Layer 6 of a small transformer language model trained on English Wikipedia (11 layers, counted from 0, width 64).
Take only the direct path to the model's output, skipping the later layers: a vector added to the residual stream pushes a token's score in proportion to its dot product with that token's output vector.

Output vectors of the tokens that the questions are about. A number n stands for (n - 500) times 0.0052.
" Pacific": 571 547 393 551 668 437 529 500 465 493 464 646 293 349 510 454 535 437 506 634 635 453 572 555 520 477 546 398 556 579 508 676 455 344 455 420 563 522 398 445 418 376 668 337 495 489 542 480 418 450 508 427 419 552 596 489 458 510 490 535 669 425 564 532
" Asian": 437 484 428 646 709 419 375 486 540 535 472 628 365 370 657 544 492 420 490 624 634 463 388 490 512 441 624 429 477 608 518 726 348 339 452 402 692 452 382 466 384 342 553 426 518 444 621 500 456 463 462 467 364 520 462 606 439 401 528 641 759 461 484 485
"|---|---|": 484 230 421 416 352 500 740 434 447 292 471 581 569 347 565 604 602 589 350 500 793 300 654 420 526 750 500 684 406 427 557 496 448 470 708 423 495 552 811 357 565 321 634 536 576 531 602 503 562 293 363 424 359 303 594 423 508 545 373 541 618 328 329 540
" name": 425 469 503 504 402 406 650 506 556 365 492 420 450 508 791 327 641 339 432 496 591 389 660 370 425 481 623 565 374 559 405 347 492 508 436 524 635 443 478 500 254 541 642 594 626 329 568 519 476 505 588 556 316 428 447 562 377 652 545 364 632 491 355 574
"instrumental": 496 351 462 566 411 551 616 447 606 528 411 705 287 493 832 543 514 456 339 714 814 543 436 239 236 510 474 795 478 646 612 474 493 567 452 467 646 451 595 343 294 585 492 602 640 597 756 605 438 357 313 393 351 445 469 506 519 445 560 527 483 436 338 460
"form": 422 444 560 567 394 562 273 509 486 454 490 569 438 423 360 540 511 635 384 615 614 525 612 260 426 765 697 703 519 395 614 545 399 553 620 419 540 230 564 321 488 379 763 340 738 470 639 420 375 355 431 416 309 401 402 704 787 547 331 464 472 331 406 515
" Coordinates": 456 317 320 250 551 401 468 462 280 365 430 624 500 400 532 261 653 378 582 538 449 428 148 511 254 585 757 569 215 636 534 351 517 362 666 477 623 361 361 299 236 228 676 591 490 648 700 512 404 500 443 465 481 233 643 347 792 597 716 632 846 610 515 416
" U": 504 503 497 382 484 542 579 528 596 457 504 540 441 498 444 498 429 404 594 515 547 518 643 521 653 507 471 316 491 395 494 398 437 491 472 406 534 433 529 499 413 466 510 540 423 442 520 502 536 577 589 466 540 519 509 605 506 450 420 586 522 500 530 555
" or": 540 494 533 611 443 418 442 523 542 587 498 440 432 577 494 468 515 634 392 452 439 458 559 482 626 433 426 423 534 458 424 405 537 538 462 511 410 563 435 564 667 483 583 453 537 402 441 357 325 518 519 557 467 508 394 590 436 509 352 608 463 465 488 583
" Insecta": 242 311 458 790 770 342 729 372 423 354 441 572 305 500 765 400 490 245 400 518 795 199 570 494 186 557 793 605 412 470 457 485 365 373 506 439 677 534 533 340 321 214 840 392 796 441 845 799 447 385 349 244 334 316 471 670 543 560 972 471 505 463 256 452
" Cho": 538 449 504 524 572 462 585 507 540 624 493 508 490 468 494 400 468 351 519 489 630 456 506 438 530 650 645 371 400 400 512 468 518 500 522 446 587 246 558 459 280 443 434 537 600 459 663 548 596 412 453 413 488 456 432 512 372 525 556 527 492 463 443 485
" Preced": 405 448 415 296 721 507 754 366 737 369 463 555 249 599 577 283 604 404 507 486 722 450 426 405 306 664 590 683 325 602 475 682 593 382 845 398 673 262 407 423 350 400 517 431 606 410 557 673 573 432 408 507 401 304 515 582 583 645 505 625 525 561 617 565
"or": 377 577 534 769 543 514 486 539 545 574 510 395 503 481 529 708 440 357 426 371 747 553 651 389 267 447 500 512 549 330 315 488 503 516 363 593 440 578 374 364 551 405 418 486 677 562 605 522 478 354 612 571 393 598 457 600 659 450 463 404 464 519 503 608
" Province": 507 424 465 571 497 413 682 487 512 462 485 612 417 570 418 416 679 274 392 556 485 473 341 500 599 696 420 521 390 704 543 550 489 415 615 318 488 340 396 369 444 209 541 312 603 457 478 506 505 516 490 348 568 529 550 597 641 612 359 578 652 352 462 440
" Animali": 408 387 452 336 526 452 645 373 359 489 497 584 487 298 768 353 561 288 510 638 627 320 670 233 468 618 460 544 528 420 500 516 486 328 644 329 580 245 607 360 335 218 695 346 665 601 635 618 407 382 478 410 500 296 760 531 690 410 495 591 596 434 266 459
" Sub": 561 469 507 495 536 470 543 497 516 539 493 566 394 356 470 381 614 486 509 410 516 593 535 480 601 580 500 444 404 647 566 504 381 427 505 448 735 350 519 440 367 402 484 372 551 505 492 548 457 496 416 370 536 405 488 494 559 464 426 590 584 525 486 462
"-": 595 637 504 419 441 602 403 517 574 541 522 456 521 473 365 552 444 586 382 513 530 421 604 540 778 458 431 613 638 497 446 481 612 692 378 548 365 536 526 607 540 534 506 594 403 273 436 555 481 616 614 581 416 450 419 591 418 473 390 452 406 630 609 404

Output weights of attention head 0. The head adds the sum of these rows, row i times number i of z. A number n stands for (n - 500) times 0.00073.
o0: 578 430 297 446 380 662 367 453 514 579 492 426 448 396 287 512 411 479 522 512 471 660 467 543 633 407 623 197 380 619 662 340 529 354 250 540 623 655 322 368 538 543 765 556 655 325 487 592 841 715 750 490 506 643 338 470 302 448 383 668 582 629 581 361
o1: 320 384 521 577 534 399 573 609 548 704 633 738 706 729 506 494 521 449 421 521 535 660 574 516 97 413 518 658 408 357 533 539 393 369 522 622 598 620 626 712 427 652 425 417 585 392 450 432 630 572 495 432 437 453 624 545 633 459 479 539 632 543 619 545
o2: 584 471 437 363 427 453 598 574 364 609 584 577 483 643 608 611 259 680 447 587 654 397 777 477 635 272 408 414 463 456 335 501 213 675 583 713 343 572 552 599 543 583 522 482 584 505 493 511 689 447 490 376 418 737 397 397 446 484 666 426 372 576 584 476
o3: 262 299 564 571 415 542 346 552 424 564 552 435 405 309 553 443 558 428 370 676 497 484 378 651 473 307 545 619 632 451 398 290 400 442 458 390 487 542 434 469 511 720 510 639 344 522 535 445 261 621 422 499 450 403 429 196 704 430 668 478 552 683 333 413
o4: 470 362 446 504 446 348 655 475 535 323 393 508 657 622 471 537 523 411 493 397 412 703 503 536 561 401 451 286 466 394 557 554 480 250 545 269 666 532 432 514 651 416 467 541 455 651 804 487 626 489 347 408 730 671 627 379 342 488 388 510 700 371 531 551
o5: 425 394 703 596 731 652 555 382 370 446 654 589 493 542 466 556 600 494 563 328 570 415 604 498 520 485 571 687 410 298 411 423 203 527 509 522 424 516 495 548 499 259 642 634 630 556 512 476 389 363 561 639 491 456 427 639 233 676 769 416 578 582 633 592
o6: 458 514 402 263 786 604 679 416 603 391 445 585 648 561 501 367 467 529 540 417 275 534 468 272 408 509 472 569 463 630 474 417 521 552 509 398 521 516 437 340 493 410 660 502 479 443 518 516 335 577 431 565 645 499 547 311 490 544 293 511 585 644 451 618
o7: 435 511 500 727 314 610 389 592 300 606 609 473 134 222 430 418 333 578 460 525 514 589 400 214 671 317 531 467 266 522 724 346 625 445 476 597 482 587 700 565 504 529 435 505 490 519 503 407 462 665 399 625 439 573 453 379 353 503 477 407 474 699 351 656
o8: 479 385 434 376 409 618 484 708 585 625 562 477 370 240 456 568 775 491 513 393 783 671 583 555 501 443 522 337 568 278 392 436 555 645 442 539 582 570 322 660 413 617 448 382 586 371 637 392 360 439 497 746 387 506 462 449 334 466 319 480 357 773 494 483
o9: 579 447 506 334 436 446 617 537 599 385 556 547 484 363 607 553 485 550 696 436 466 424 532 645 392 397 684 439 701 693 653 288 421 112 630 484 304 745 387 499 768 447 720 338 508 576 386 638 626 533 830 585 416 512 417 416 527 283 758 337 667 423 490 401
o10: 525 462 467 480 478 425 447 569 707 409 697 555 331 556 646 423 395 535 516 601 713 467 385 665 560 480 284 574 336 548 552 289 528 667 350 592 369 618 471 462 393 714 394 461 576 601 322 569 633 394 484 539 372 527 322 539 555 438 429 526 405 515 705 649
o11: 599 474 339 707 584 602 434 478 657 255 305 527 679 486 478 522 638 340 344 289 479 379 620 600 709 270 422 472 404 691 529 469 661 511 581 578 597 739 596 316 361 504 540 407 430 417 635 570 522 218 742 327 428 240 468 511 370 658 384 333 461 432 481 514
o12: 414 405 404 547 509 349 310 358 411 459 527 482 425 702 410 563 236 446 440 403 448 335 531 282 537 532 401 251 552 481 322 580 692 545 397 303 504 369 432 493 633 452 539 408 594 499 401 431 554 653 517 439 463 225 526 591 535 410 471 461 421 579 524 640
o13: 522 714 827 367 546 542 407 738 282 487 583 385 778 605 586 637 348 575 284 361 413 420 344 455 410 493 638 454 459 427 462 376 472 444 651 484 324 744 383 599 492 706 546 413 405 532 702 425 348 674 626 520 357 530 505 491 452 596 581 479 437 604 416 560
o14: 516 622 676 690 277 474 480 402 586 468 447 456 571 398 503 671 495 214 575 529 414 471 582 501 469 410 581 450 455 412 563 426 418 369 348 367 552 500 525 390 583 445 679 643 600 476 664 572 326 162 469 587 358 653 437 606 541 463 460 595 459 574 288 601
o15: 441 474 409 527 779 597 543 659 523 624 440 634 423 597 352 468 260 639 272 421 394 528 468 379 476 660 717 461 490 565 590 374 379 624 618 390 258 413 392 564 456 526 444 680 455 588 579 605 636 420 302 509 482 427 506 584 428 443 546 397 333 655 688 372
o16: 677 555 341 398 629 313 515 668 618 550 640 506 562 626 255 664 529 336 436 522 455 624 395 601 548 423 412 491 560 533 640 669 481 358 355 595 283 538 495 830 642 556 469 578 430 577 191 263 497 466 547 594 553 612 494 489 488 484 523 583 489 605 668 423
o17: 388 713 577 626 439 645 684 524 795 594 589 158 559 254 527 512 545 445 327 698 497 397 511 297 488 224 560 416 537 430 468 579 296 452 500 396 523 557 644 714 492 415 552 562 470 604 793 581 586 518 302 350 630 296 584 445 495 478 254 372 418 245 590 461
o18: 360 630 539 411 586 384 361 724 581 578 578 557 612 563 306 449 620 375 529 486 556 579 467 491 620 404 459 590 537 353 619 420 453 659 617 693 418 560 512 489 259 696 591 286 489 668 330 611 699 525 660 481 601 548 490 531 505 794 762 245 488 625 456 539
o19: 650 398 600 566 452 479 492 236 559 534 331 501 420 636 376 597 441 541 513 660 591 532 502 593 582 550 526 555 531 465 388 454 287 480 478 447 446 360 558 475 616 279 465 436 749 322 687 355 415 510 304 721 548 392 278 504 391 490 318 406 464 337 226 641
o20: 697 419 403 632 669 374 473 383 293 302 290 404 426 305 485 760 566 334 474 619 540 589 331 368 578 475 374 493 701 541 496 447 627 375 288 418 488 293 452 439 729 546 538 280 649 613 568 373 405 501 267 529 305 845 499 512 517 564 553 372 438 388 218 562
o21: 458 625 555 422 427 339 583 343 422 557 617 411 598 445 437 379 532 551 313 530 477 268 391 602 550 450 649 501 358 482 573 569 450 390 432 617 490 955 526 564 556 645 510 270 275 505 532 417 443 533 759 626 551 631 499 428 618 602 438 653 653 396 518 552
o22: 598 582 477 300 452 549 527 441 877 656 373 592 556 613 505 591 450 334 457 307 443 597 437 609 415 645 427 580 686 649 624 494 563 496 635 550 764 675 620 496 523 529 546 690 490 591 605 537 511 601 447 294 313 330 549 668 462 554 396 681 553 577 378 520
o23: 212 384 132 334 606 477 599 653 382 653 531 469 210 389 483 394 233 145 376 543 723 383 489 372 356 383 697 402 322 389 517 561 590 451 215 722 501 620 406 500 506 415 551 469 456 467 482 514 465 416 450 441 425 442 385 324 348 445 682 620 494 535 329 232
o24: 548 733 442 600 658 321 230 327 664 389 735 666 395 380 493 379 312 389 571 482 455 484 553 470 719 704 457 343 541 403 435 497 449 428 607 384 496 411 450 595 692 672 708 309 527 572 530 462 381 428 478 763 487 517 216 402 346 499 188 527 437 574 444 423
o25: 726 581 468 523 530 303 658 360 496 513 582 559 210 539 620 565 619 422 321 398 503 561 501 455 619 205 503 402 612 523 768 635 510 603 597 432 567 623 465 513 453 444 591 512 382 512 564 525 237 444 499 734 337 564 792 756 733 676 268 496 418 555 581 770
o26: 468 424 485 526 471 713 569 688 341 590 596 537 468 489 745 474 707 306 306 424 592 457 202 510 516 432 636 538 431 598 473 561 181 600 601 211 707 752 521 553 355 387 321 567 557 672 630 464 561 480 571 518 383 521 667 620 361 527 581 336 328 413 629 410
o27: 695 313 381 373 606 547 581 526 619 727 590 539 580 394 397 349 546 329 684 388 358 434 499 479 523 307 594 622 458 295 438 567 502 533 636 657 416 284 591 431 345 417 331 447 398 495 579 565 464 622 577 320 562 487 259 759 548 507 535 419 614 573 528 612
o28: 289 707 486 580 417 434 518 520 434 764 451 408 608 506 525 433 265 477 644 420 778 694 248 547 499 592 401 622 449 611 497 519 736 433 468 655 661 518 323 708 550 422 483 645 544 569 515 641 547 416 348 653 493 439 286 312 441 394 650 565 489 495 352 489
o29: 592 349 521 557 516 371 511 420 662 668 476 664 443 765 438 570 529 460 511 480 461 561 616 378 498 972 200 385 598 668 408 410 397 313 586 603 235 599 582 589 415 327 418 406 531 607 459 637 453 655 240 436 492 599 307 489 623 683 389 513 371 515 730 292
o30: 479 531 534 479 753 449 516 411 356 413 519 323 420 622 374 519 555 502 343 684 597 490 348 384 472 372 857 526 355 507 476 561 666 570 690 423 614 455 454 395 431 409 571 579 549 552 496 489 329 489 652 335 389 607 534 499 712 489 269 261 601 421 674 588
o31: 420 620 570 560 448 624 513 576 572 370 633 493 499 418 362 389 414 552 572 357 563 365 559 407 643 358 457 517 601 549 548 573 604 641 210 218 577 371 299 590 577 391 504 600 483 332 637 568 396 540 528 533 310 587 328 366 582 516 459 338 606 398 393 490

Each question shows a token from some text and the vector z that the head gathered there. A number n stands for (n - 500) times 0.0046.

" in": 482 462 362 404 532 510 476 292 553 583 517 534 558 423 543 466 531 415 369 596 506 475 554 441 572 490 552 581 473 639 508 627
Pushed down most: "instrumental"

"na": 582 459 527 586 374 361 445 527 628 492 637 525 497 359 534 383 427 522 435 577 410 497 558 504 492 499 469 453 447 460 298 568
Which two tokens does it push up most, strongest first? "-", "instrumental"

" This": 714 395 469 305 480 552 618 402 625 526 444 550 546 390 566 420 410 460 437 479 488 348 561 533 427 610 609 565 486 543 548 495
Which of these tokens does it push up most? " Preced"

"ha": 595 422 478 444 482 366 617 456 487 504 385 606 592 395 480 341 312 482 377 555 561 471 547 706 499 504 539 444 363 431 386 379
Pushed down most: "-"

"im": 635 419 505 414 553 372 526 419 604 535 473 605 604 360 511 377 387 511 324 548 505 392 593 620 497 516 497 468 434 496 396 507
Which two tokens does it push up most, strongest first? " Animali", "|---|---|"

"is": 594 432 522 535 391 398 387 535 629 540 601 546 513 397 533 374 449 542 416 536 421 496 516 507 484 532 465 467 465 439 352 580
Which of these tokens does it push up most? "-"

"3": 641 436 506 396 539 367 516 433 631 497 465 521 559 416 446 437 423 520 415 510 466 408 569 585 451 484 509 510 505 512 410 530
Pushed down most: "form"

" at": 552 411 464 374 516 453 521 387 584 478 511 634 500 410 483 476 398 448 375 531 507 430 547 490 568 512 622 550 468 509 466 551
Which of these tokens does it push up most? " Preced"

":": 612 449 495 430 549 403 488 409 634 478 479 550 603 422 461 493 423 535 389 546 434 365 576 546 439 442 470 489 522 513 400 584
Which of these tokens does it push up most? " Cho"

"ed": 558 383 466 301 457 493 438 350 541 445 558 680 538 355 663 461 398 476 379 581 526 367 536 400 612 568 448 525 425 538 457 615
Which of these tokens does it push up most? "form"

" conducted": 558 384 515 390 514 469 485 456 572 468 525 612 546 366 494 427 407 466 378 619 509 376 576 551 516 534 539 533 441 531 454 514
Which of these tokens does it push up most? "|---|---|"

" the": 619 399 553 435 454 447 514 529 688 447 492 586 615 433 516 344 358 477 381 596 513 419 520 587 547 569 462 437 416 515 349 552
Which of these tokens does it push up most? " or"

".": 637 384 517 360 535 468 531 397 654 489 485 554 584 422 471 478 406 514 373 549 459 424 560 582 477 537 615 529 441 475 461 501
Which of these tokens does it push up most? " Preced"

"\n": 568 423 472 412 469 361 586 439 451 517 399 611 593 396 455 367 330 487 395 509 546 496 525 707 463 500 552 454 393 405 405 364
Pushed down most: "-"

"0": 631 440 528 404 559 396 493 438 637 501 462 466 556 459 443 488 437 555 448 485 442 418 551 561 427 464 545 536 566 486 416 548
Which two tokens does it push up most, strongest first? " Cho", " U"

"al": 568 461 375 454 609 368 562 416 621 539 467 603 458 458 550 536 424 477 328 565 503 448 606 456 564 521 605 588 488 565 421 651
Which of these tokens does it push up most? " Province"

" |": 644 454 527 401 568 415 485 393 638 512 434 448 591 430 440 499 441 601 442 493 444 387 535 513 450 416 548 564 558 528 399 532
Which three tokens does it push up most, strongest first? " Cho", " U", " Sub"

" made": 676 429 441 237 521 514 590 400 631 474 476 603 569 410 551 490 410 454 439 493 522 385 571 456 493 614 663 572 490 586 482 471
Which two tokens does it push up most, strongest first? " Preced", " Province"

"erial": 602 415 471 435 478 377 603 454 508 497 408 609 586 423 487 363 340 492 376 536 548 480 538 680 506 515 552 452 381 441 410 428
Which two tokens does it push up most, strongest first? " Animali", " Insecta"

"iz": 638 404 500 429 517 406 482 454 603 519 486 591 560 417 483 413 451 508 403 518 471 407 527 553 484 500 484 518 445 470 395 536
Which two tokens does it push up most, strongest first? " U", " Sub"

" In": 537 476 494 685 365 358 496 527 609 415 661 545 482 373 488 413 366 447 470 654 397 504 630 459 464 473 459 459 372 491 290 530
Which two tokens does it push up most, strongest first? "instrumental", "-"

"res": 730 365 574 431 424 585 346 571 768 531 532 588 645 464 708 361 594 528 344 460 637 407 474 695 516 577 498 462 524 435 368 643
Which of these tokens does it push up most? "or"

",": 669 455 437 200 518 513 561 404 642 426 476 593 581 384 612 494 472 413 434 512 567 360 565 403 537 652 678 577 511 684 501 448
Which two tokens does it push up most, strongest first? " Province", " Preced"

" and": 684 432 452 290 521 505 581 389 626 481 463 567 542 423 536 523 442 448 443 502 503 399 568 466 476 569 647 561 510 596 468 456
Which of these tokens does it push up most? " Preced"

" (": 622 398 608 580 435 495 490 561 643 493 563 504 477 381 563 402 417 523 294 555 502 486 468 701 495 574 511 474 361 478 423 524
Which of these tokens does it push up most? "instrumental"

" ": 656 449 564 442 471 418 504 491 586 451 549 570 535 485 569 419 446 454 374 451 483 455 502 676 483 496 405 513 458 422 428 567
Pushed down most: " Province"

" on": 614 471 409 221 562 444 540 380 628 399 482 632 562 435 542 591 462 432 431 517 544 445 580 385 582 602 690 553 504 660 396 420
Which of these tokens does it push up most? " Province"

" M": 640 440 480 403 428 435 568 434 638 465 453 637 514 347 544 475 453 430 386 513 500 410 513 581 551 518 499 495 437 555 432 595
Which of these tokens does it push up most? " Sub"

"t": 720 357 574 416 354 594 277 532 760 596 498 615 650 420 750 315 619 506 319 446 636 381 482 704 526 614 497 453 511 446 326 646
Which of these tokens does it push up most? "or"

" with": 653 422 507 465 388 380 499 435 706 516 448 613 473 388 526 511 482 406 399 511 524 401 493 536 464 523 510 449 469 545 422 606
Which of these tokens does it push up most? "-"

"y": 537 489 620 380 471 539 448 552 685 441 486 744 665 544 595 354 521 606 335 506 399 506 532 567 345 714 567 376 450 249 448 705
Which of these tokens does it push up most? " name"

"ale": 633 496 480 391 434 481 444 584 671 568 646 571 543 386 593 297 484 606 375 467 446 393 535 575 459 552 486 459 512 458 438 682
Which of these tokens does it push up most? " name"

"-": 651 424 528 533 482 463 421 470 635 543 565 518 542 395 543 394 480 479 365 545 559 436 491 586 450 477 505 459 466 449 421 565
Which of these tokens does it push up most? " Asian"

"con": 631 442 544 520 485 436 440 487 619 551 583 520 520 403 556 392 478 495 363 492 546 466 483 630 467 509 504 494 460 414 428 554
Pushed down most: " Preced"

" of": 638 568 554 581 407 466 570 519 637 491 533 566 413 397 499 407 412 527 364 536 383 429 603 474 480 422 473 554 478 464 370 629
Pushed down most: " Province"

")": 638 406 581 485 479 415 477 462 607 494 472 531 581 437 510 408 371 498 379 554 475 433 495 658 468 474 431 493 452 405 410 530
Pushed down most: " Province"

"ide": 631 571 499 332 620 531 574 574 752 608 573 650 576 470 617 437 601 562 311 256 402 481 482 729 543 677 493 431 485 355 335 643
Pushed down most: "form"

"um": 652 419 483 435 501 431 519 428 619 528 457 642 571 422 541 473 454 486 343 531 495 408 535 568 531 506 529 498 435 517 447 588
Pushed down most: " Coordinates"

"4": 653 420 530 418 552 414 497 429 641 498 475 516 534 469 437 459 427 569 440 469 444 430 513 529 439 449 536 498 497 490 424 550
Pushed down most: "form"

"j": 642 379 580 390 508 413 459 465 685 508 497 617 608 386 530 369 397 516 365 540 465 384 504 599 522 530 455 453 433 490 380 540
Which of these tokens does it push up most? " U"